Layer 14 of a small transformer language model trained on English Wikipedia (21 layers, counted from 0, width 96). Numbers have three digits each and are written without spaces.
Take only the direct path to the model's output, skipping the later layers: a vector added to the residual stream pushes a token's score in proportion to its dot product with that token's output vector.

Output vectors of the tokens that the questions are about. A number n stands for (n - 500) times 0.003.
"own ": 465356644434578361734704503609372627546440749500486585377622457793461337769631338523594388524357412330632539486558425696520508583572465532514400680545588487619458565526354523369508611242468444535377593309560470571552263199599409529537554683609358710527425483427620512426532508450251531438
"tional ": 524540466242485360363766506659385728384454507507611522713455661481374571540389601428500439392371656409710438513522367675484516482562374541288614532789440559418454556331488469585576741403483561567613402490711452418497478325375608445728311665448341388373534532662520523433642568514556340484
"ook ": 513424541470490515537432500574590635463465670414534558491490525373413446768587343500408358625481550541612482492514524645487539326560433351463295506837634466466431505557441617400389668337466562758657469569567511476465352526584492574630505447650546468408421563577609503462351516345462451575
"ade": 623393639267481435630507447642400389355473629463594406422557519636397615550599514397256565449437510448640627474539558503555538574521555615509461549672568454646639474315510462472425516392667503573544418514616533692443434453503586372664406682461362491467677399447605593497470345459434633364
":": 384584509510410387590434585429530548471447405401407521590495678600490517486435573526431591588500491303606395382504464523613634513574555411513563591685429440631462520547424558500386503372745527593455500549553438568553394463489512469429407444483437551407393271274642609535515599558548605605
"ling ": 445526465506508293538476644514576532272748571444444570758451750682360560581724460628388559464559382484497386464594509559450543452572379628412483500750497397525624425219460672605397586446368516509507550529602529438602453375538548366513324567565430416416602389466432623519367420375401419509
"red ": 512570549519533514429452591667337611567664656546559556732410617541480508686594586661493263506530459431468369532307389597407442546339386467360553620521471625634581282356426482516475644304473598572436363281500481246362365295425591383451481491750537455540497433342510421459403619550342455601
"Russi": 470391559454543544362517468532423481455571547414649387519482486680484513449430383664581389632356565405560476536459357650429607412455442471614552530500593427452593452394475592475480611529617434612627349406550351404564337502317385339533515554545541524564539394478615402686450488476368472519
"ate ": 538436348426398461558481355703492643539462535464508547437539608408388542650469435358476562590563540462583685619484469503447435469489654480441537416757488593463386581363441500324470565529489479669527405603630436488663404281607459285618447398511576584448573523493391446704354484517361519448
"election": 503371473355667515539702366617572609424582774218524564507618443660379506572509481627258475700403552414418462517594476624321689557615521417563361593576558481556606310559480478617467538426745536435589544497500539663403393458390585441565311558596446389338535328588490535651344643208627610716
"ell ": 671518517301503447500526581678648479539630497513527441467552689597399616701607569505374403534424508580635500500507496507425680452527620509491436613734725415608575500371320678426449806373413572462379450520356438425641570408594551616534539411466376611550361563442623517512376420411425577511
"tical ": 741566613265611297389647567727437602280525369343596595676487680608378383539471472616496551500446457212327480625594453571326547513612497634373378500734448438358430489575478274618417562455590633661564588325517637488371524389314547407660434545638397677458433623405654668469467707481367318773
"Born": 537481660519598463476490554452524471354550434373569513510558416582278447533418476503470340540327536575479494466586341429340622353580385462357358618700335506516463601285518702488561679322458517441534409610689431553626337420383422471613479663679511356201541260527544550510468741376509537529
"ens ": 529423474486476475401659619625519566512553472590482564580655510685403542446654634516288559463335503485380559651531504622550493373408674305420448606732451611503407372409318593474349490332476497485471527417537503364611595486654484411450525610461321515343562423615447547558370701405520412633
"uring ": 421384533522491483408471537410550644250452606333604542663526583544484546787624509524371445611313462585587428560600427496589626398682393398629457669800538343457711427427366455548381398453447697646705500565567497342440496318537533526597540454513554412236395266405555467428574610332573317597
"ach ": 525492598394509395576686529476465446544556510401503582570670490451372547553396381514371306584514301665396646479459531405400500572560550431600328542726541537727534515440343670383457645357554484599685598526465518615600497441337457287516538590402673471448572552383648818458310549528476380583
"ks ": 463392581517343289600690411523565633493659572627668365761693481636431632576518407405653362500535585422500500374593490593581404441451600490299400493804454529448696291558412532480368443402709457384570517552453282460623493429489522327464335497579455703484778398497503403561271573452577268541
"ign ": 509600544285404479472551458644506584374615521451667476520679475530296426560452273500594278659408567428343512631535436448398504492537416394387290656718674536384267554395388637532296745587703552454511578497470491617663475478517497497569289583566491630632566504461493448541307614377545456633
"ession": 442505539409622569398610634507600376400412493374593415538574428620325568520479439434381415603378605481500417699669448560418744492601511444362515497791613537468656259520456483530317438500769546472480410444507518464633383409510705582539488666649546390415569240441627532529447510456530437675
"rain": 568398685536633554503432393675469615518828584446348497511574584615500530857641449510357650486488762235507510641467434557455564522478700269434609688546490342401606320205325399482461743597478777612677407452488579397366488675448503379427435626640446613585547314332460562602430590507355437530
"stit": 681320570488626463478624429458525623381483445334535347482567484613583436762515448627531463534361524561562627443490450467558679563679565435464376543649393582631508483506376557355406543527521528567538687508563528336651377445436599503661383597525631451558630360518485637531263652607483631432
"ony ": 467500483584617594233409566728390741485597519545454603516425682555365441664424568492523545506421535522678615666422474638411461355419435525448572608810476494627631461520457520441500691544618468588497596488517457651622415327525525444610572417412327646560638504537643740481503593330515438531
"ording ": 407553618469452581516634614447490418336547413577628439623714719567270744827545487522478375507473617431493376577451330453484687554627451276475350475972552269784648379448463403419467419511673529528793418556528543431598485536521570398559559539507582659467462264369628421428410519521507366490
"company ": 373492550350511406264719459678494684530467639337665533443456572507399596678485497557497434554391463420621538552512330477595673592557435405470297619519492648569642494409458563343434444479467463597577445341510388338569452405521495473647374478537438604602562482523600641518269364306560443538
"ters ": 430564648545437275426667514615506707648751685333497618490656402548579505599480586476500424656427555595603548484476404522386561531573315516368346483749477585543491268462462464662472704433530427604528489457600360255780581358476491398410472518651354585503707309506549400606589434345411525458
"eric": 611489444646645467350645446589346474412715578609484620471519621606581623541449436526251437424430558451494612509467447697544533592607456368654573665781442462494469557433262543449557705388516734497436511414500666379697534280497577516704597392476310451398422303511435581503458525487409482506
"ace": 468520435296605414483503443546540531594473633538696466497558660510512518725560359514346490482598379346460619673542458486341585406598700421366597466710727405579533441468320506368448544379647487521487544571644366535497448418438746320532523619433553456390706543433578545412490581594515547453
"ents": 548596496436529317426698538641592413563706723563610482443685399727595510479511418349276440476370637278488419555526350451494544462497547358234580448818461552649566348446471608683433427539551712463527436464639411470540378509487603322513577494497443467403714407618497635529482430424564433564
"., ": 400474412412688510412638436585512331462542458579689617747489521454544521691428645414434480572312447439369694340352487511529638495509483387692456494741547388431494428530332439355460552439544694525554445535655367435615403345526679368447421547464497490436410196492488486691359469494518494661
"also": 386472583432511517512464620491648236301625672382709721467684568760475363457645462489295457580541485432723458560564108791318404511467453318384596717591431496654444397404399675345430514513463608537522409384853282517640429604322665500595453685335453747238632324402561724410398776496308325489

Output weights of attention head 4. The head adds the sum of these rows, row i times number i of z. A number n stands for (n - 500) times 0.00048.
o0: 196437539461239517539506417381532431573364564483466643564482721492314641238345684619446622597322486469619629500248202556389642533484351458513492354400429564505614371379452387616522269699723620754213367520673292601155297572283243479541231431460437779470303466366434410598457330138415652644
o1: 410706502409347734430608441416495591638655437418340750271500720472308692563318591229642397351476377467440608382591440581294523615423587432454661493517513489487482553587461575430254409530613614786414439539548240534208468407380505514640489591300475857530415318510575461479355427547419390714
o2: 679547459630596471442747538571508687488490508497552694424610438440575427408690308471461741481685546666578620554774356470582441366622359748434601432525635744553580796501629340403614536572245514526446606393720437357359670296570496784536418461545363418567447560505439551653287426644524609439
o3: 324574377592615443697513641455355451601313191561521537564569574497634663324476730577279522370433575569577445619315368398578599652485408524644563477466446576492579650322440546607608450358553478494717413510500743455527475484532561230554504640727473663395701613375466677550634540340676245710
o4: 519673568520510621590301593444123767621223650492494326649485558549712547459512311486572562518357609482765455395348541591221497497352365481351312781439699583454369200484521435238488353642601588220849591571372586690409406208670347578556474669327556619620448547608637287516896335631350373317
o5: 581426714446565306628460634450465707724442356494550722541311560481665682771353662311578519428414539588637477342772782550491474424555640228451562803465595522404838691174689539463715351168415568277503504544499502845229397332511511684563421500264614308166545255598558346482686445686232446409
o6: 527342538422467355253521643373404456706497445754573708563262470560545576539528401201425439469729407431184658433423779515384513454763688533402655354637611615521511420511576383359578719467446479623551474434522577242495509451528608589564321524422518650541621582246360497561374431353621369548
o7: 540793398544677553625372758597436578582503421575492539656596764529565534628364629074454450443411604548392463490313745411291518739427380686426599754537496254243436522510481712272427392588486542745503396668679556387558478374407512346424624429052417402460573519352587754589549538533731359454
o8: 252523313430337391443554659467522518724309306370592403444675423486438480616466219589385315371803630470495496524597558567587434646404389576525439413285570350532376208318225437486521673535441509687505637436486513208686547549660652336468538486546358555574174542654601485576314368585828291625
o9: 416484268485448539592450571439595602536578288531323561602535538179588286440665460937353399652550513491359256457358595559512541434280533662641426376429258338463459695473327259695604457413590609435451358505702546480596514586485327376332630579557443502750625944473571592261367350420641399615
o10: 444574555530575516578447205555727320908346354553404479326617436437358651512227481603343511404407728515592317604302298554230748564472598500665741507609370543514683837369642535261621505675289719605730685330524740604620376606413648568461343498432356520560439389080365468492304468499568490316
o11: 716660839499318811714710505601417548432414304402381399319579353373276541719348535536609585327432298528310424555723434570413609655545447542310535335531428609468413592791309435120338415427507506581545706506491576613481468509763399484585431529531489597636541568578463392434448588475480623633
o12: 378264578474564505684467948439337730543231458400385822718201509339330609722610449478324374456404344553207339703735457576489395580584565696663509610354570530438276749479621671573482441409658528807636524666652698373249399477452618430375650656634589638288233382349427377049382265239322543537
o13: 651422651603551401467519600481728633682570553367519362458405477404330496508245647557463626659482595295486507386572677507484701252350725391389537675500351471426644462475453440286751639579677726359655369397407305654578429712547365588679243522551446506620435509330432401556710472521441631529
o14: 491530652335321585686468597812669747667439649182618375452631400574426389852322440486340545730582588451351730597429740349327548347551657584244676568549592382387250280384599391307605724722755676552496600704550468437427461463518561621599554468456481441659205586549290559698326562359543509389
o15: 405369374697328483313438607408314755209637378576356509540265734663267399230511473601499495455486271370463327343476628628675268314615538424617468620432460369615590343543411727639497456577540528572421553536580581502592374578491430652533422437439667453424466416411588474436489410428188497635
o16: 625412667704618322436544581261359466547391668425390439617496409462449508535645237643533459616518780491498363588542368538395569427673690427358480585509447693352437584512462141530498644750471721401609707420465631577592488722556281798318553527644590563375464562504506553389557471704287587336
o17: 611679423420757473429540596343475463440658704570445541564447439398510670612577375590451408478523405630548436423553582537306497609510750364386474700699483569683416499596140334525451324378570551478594645539450489450418579423600597595557572663419893629496616518571640528340599629565254181692
o18: 526580847570319585576510505423600248499495515482303476575610415646435631519574688597428392389425410459446594407368516575406375837379554309393355524445606387469581361675094221129671303754554583416471760355448625747738456702545469535403370310319733772647655577494507589445564485402456540486
o19: 514391598552462569577395351620626408537809446584515570579513377736464636440533608528385392327724420580511693548832523453543262714437611366553328436418433302464619561359514536583758700021571591334560604406483460687373528518565401236577740564730836590418610338590586495499597523360839480868
o20: 743513613662555537606634515492621412244496457209221278488495549539116415638504690742416488419479403490135484438685641461636471387526707414440589584613569470490640863688302316399611465689594399523502416580390608552473578640535389725432607440409587411650657560558484741345339603627298812339
o21: 510563488561515462593435296610537195536411729460503286548473490598283371434552725530371345354362328456588448650408378631653412356489666524591343658502572443764487596584525748468437283668796279581613400500584648541589463438677878394498246300732562509379606361569420728372548487413404616600
o22: 485530455418475434590455391521666547524705601433647211490353677406471328501486493602436570666540599455548410578450635501600609114639546523516373534667453537421409481416783452376700611583630514313452496577675480617548499487670451475449372422565517129472467543425391519761405452516555772506
o23: 389204614444341423353371554390569488428404418609513349729396235783615620373522616774553315484557422473235633300378828671518326411680706394573396568358634458584268238486553326548503448528670245381437608555379530560561517364500337592265408354461539448487338599525427355492637552188403556509
o24: 347471625435333397554631502596726518591610499381285578574460848401399605614322551624528402364605568393602723298619770296777417407539613285712417453511725335237643421310376344618799703521445700375505361350551415532585530724360498470508530377202429429592445474414469619497428372491680552506
o25: 514352587523684548527479754253308273439531400506513660529345563496586674386659697385468538549394337430377629682617265416673605479704511513629481479704518548476650521430586206590386395680468445290534314480231449629515585464346444574413385674481375496280472408283284609659577453262626670400
o26: 374671500471363525532644534447392541508714441144394399504691744472295450497511225617581588354476610524815449550583399421664492583517174427547401355129585339453671386583276491608469422654580440438506539548479384686398292629516401530583429519431361373392419555733697545652421356631486588537
o27: 510521412491314495637489620518604842366477401242431355576513469465587284693505489608566417488339678399346662377304500268423605401377344586627339515453609439285274468659512530548501428607573421703646291715443585540684750496464632567272503454495233510541173453610646453404593408640226726400
o28: 545392480406456604633271389708573545644769562605437451703303499687612514551224486830382437761209401419330552636450301561226630436324600557547657538655362416268303408533382445492459340169454405376414460811441435515378439596526348290373647627669565666496495543556671356390559719258390458581
o29: 560241602512670531709544641668625452475406496406553549655515481451760536579623488463656531562330485485529645686772387393694409469564663591554516478595759421423414352405604496655362600430403359280559434506237438505697697448578511418474546513636319480407434509666419537549576737510820600418
o30: 419548533451590786516571612429239425251453693329505343390368685708429497508590491180628895654394228412507702666560429544585384435610387731238661350583696598512592225589434395624240368631651370434320420625344499530191194483486383638578475498349439425562466483647466607610584565455657566476
o31: 602673445524587425595375295679667691405674594617311367465470714622382496547422548357595568664552675508460514356254853350403388352482666401460676738540510607457404591491532713640622556428667375632430408691728460389367558478446410450474782266449668348678802547543507599499457620418612312666

Each question shows a token from some text and the vector z that the head gathered there. A number n stands for (n - 500) times 0.0027.

"ep": 283296583540543579590582671432665371533488396522538388504521446496510518639574443462357624349263
Which of these tokens does it push up most? "eric"

"rel": 555485487379579531457553414408369395697432523638455376409522410461572557559499480608547529550571
Which two tokens does it push up most, strongest first? "uring ", "ling "

"L": 537524364501431413517371455456477545542563396577398403398574347695607449488578445539550615505344
Pushed down most: "rain"

"ording ": 533494353471462433438519584477473577492525377519446446677565485530488569586552585505506607470405
Which two tokens does it push up most, strongest first? "ording ", "ks "

"| ": 483476378467064370476429481381300530415542606546360437314570674722674508638564440547626763731704
Which two tokens does it push up most, strongest first? "election", "ens "

"P ": 419478343478493538350462316378377647381672454598282524471694578789662460484515420489603627592529
Which of these tokens does it push up most? "election"

"of ": 504373342425301336353391442354414444376594558619441394496737595754718535592450554477637614568611
Pushed down most: "tional "

"the ": 427529428347540555479631301301486480524459581554364466375440536674584361397449420521580508638617
Which of these tokens does it push up most? "ony "

"'": 595508614459571459347551490430456350562446639358494405322329500601514261452509622605350668726501
Pushed down most: "ach "

"inter": 370565450331530581468499440388467523530461572487428520465575538663551406392455429409552584634573
Which of these tokens does it push up most? "ace"

"s": 605842523382465461622535548416581650561486343556493648557507445372327389540563505448577453539340
Which two tokens does it push up most, strongest first? "also", "ording "

"law": 288629743232425526464469383276328643429485434297408579328436683542452299377603466528356765756456
Which of these tokens does it push up most? "stit"

", ": 473438581453316494458305570486387535584596400683285340332700488635681505698545598470346634547395
Which of these tokens does it push up most? "ling "

"if": 313500609493480531548519532370535620558544546494524481386558565588531414466471505465402573532419
Which of these tokens does it push up most? "stit"

".": 613719530662382324525480645581510668498448465513244449457724391533476422483521575369491531562386
Which of these tokens does it push up most? "company "

"b": 459479522416443569556471469409604632449610485473577568609616552329487480608504445511603540448457
Which of these tokens does it push up most? "rain"

"el": 539663453421763614418540562376460640568564455514508554627593499411339482586585591552585599584256
Which two tokens does it push up most, strongest first? "own ", "ording "

"0": 473422501494291500491224655514393523616604293692339335352714463598578543718546609449429671566393
Which two tokens does it push up most, strongest first? "ling ", "election"

"among ": 296399346418509480504774351279255339572421591508455629484614614817651546475516438487690711771802
Which of these tokens does it push up most? "ace"

"re": 476519462483474460466523518426401517512483466547411476447526454533527534495528472514547667551492
Which of these tokens does it push up most? "ens "

"York ": 441597370509340479550699526218614433228552505523268532524649452772517328562404562299472503685697
Pushed down most: "own "

"fer": 381530494355520463505584517478547554478572518622614601628424630463509483541404501517452406473559
Which two tokens does it push up most, strongest first? "stit", "rain"

"Ar": 448371511604265413245443496507566429296455326457378397379664464689598349430494616456507599508543
Which of these tokens does it push up most? "ents"

"o ": 530526398488400420414418574419488608496533472562472586512691564610570490587392591466657555538559
Pushed down most: "tional "

"develop": 502546344333460367348506440460420542462544547538458503418518496584610473486388498554556569540549
Which two tokens does it push up most, strongest first? "ign ", "election"

"ent": 615566530437591504494398448423536584373602510437624556606397549435501500381527521565444468483369
Pushed down most: "ling "

"em": 428510544514449250596570633641448648569437545472540503510461416359483382502484419630656631464452
Which two tokens does it push up most, strongest first? "tical ", "ign "

"arg": 475547512634398380565497621341410637602380381462395425463496458560372376478675534481448730646307
Which of these tokens does it push up most? "ession"

". ": 390524498482402470597492509517441501542470468506477509383591392452508382507513425443560638461435
Which of these tokens does it push up most? "ens "

"8": 576594510548356320470479654550484553498524482515328392405639395534573430503551552451436611523329
Which of these tokens does it push up most? "company "

"il": 411512540455390542497442541502476582552494414595532579519566543371437452611476477553601608514442
Which of these tokens does it push up most? "tical "

"ai ": 199417556485525711484654454441356463429539559475410460212628563554685450530424505531564644439597
Pushed down most: "also"

"H": 533515655526571495540451536427554686437592357593505516558476481480487360582526571436276496549263
Which of these tokens does it push up most? "company "

"New ": 408666464390284410519498578483432608400563436558250477325666382608663320558322576348533500498633
Pushed down most: "own "

"ish": 587672492397405452622505557472623445487615509488433353383335483383532392770598440591575634594417
Which of these tokens does it push up most? "., "

"ow ": 579604470507346490591704539470572485628395409501477527546534499422421443619613422464566522536524
Which two tokens does it push up most, strongest first? "., ", "ach "

"ed ": 462493582608486436511538555511444528498398385513506503490543394404451558497545478389514717538491
Which of these tokens does it push up most? "ens "

"ation ": 522561502426421467434513560494459610558497493545399511477558484501521408489427569520561493509478
Which of these tokens does it push up most? "ook "

"ind": 428565464443503570433543580449596662548463418443440497533547445509452447489461496482513613439371
Which of these tokens does it push up most? "own "

"trans": 379567478337556576392539378376381543525410546589419504463618589533509398551404519564520453589662
Which of these tokens does it push up most? "ony "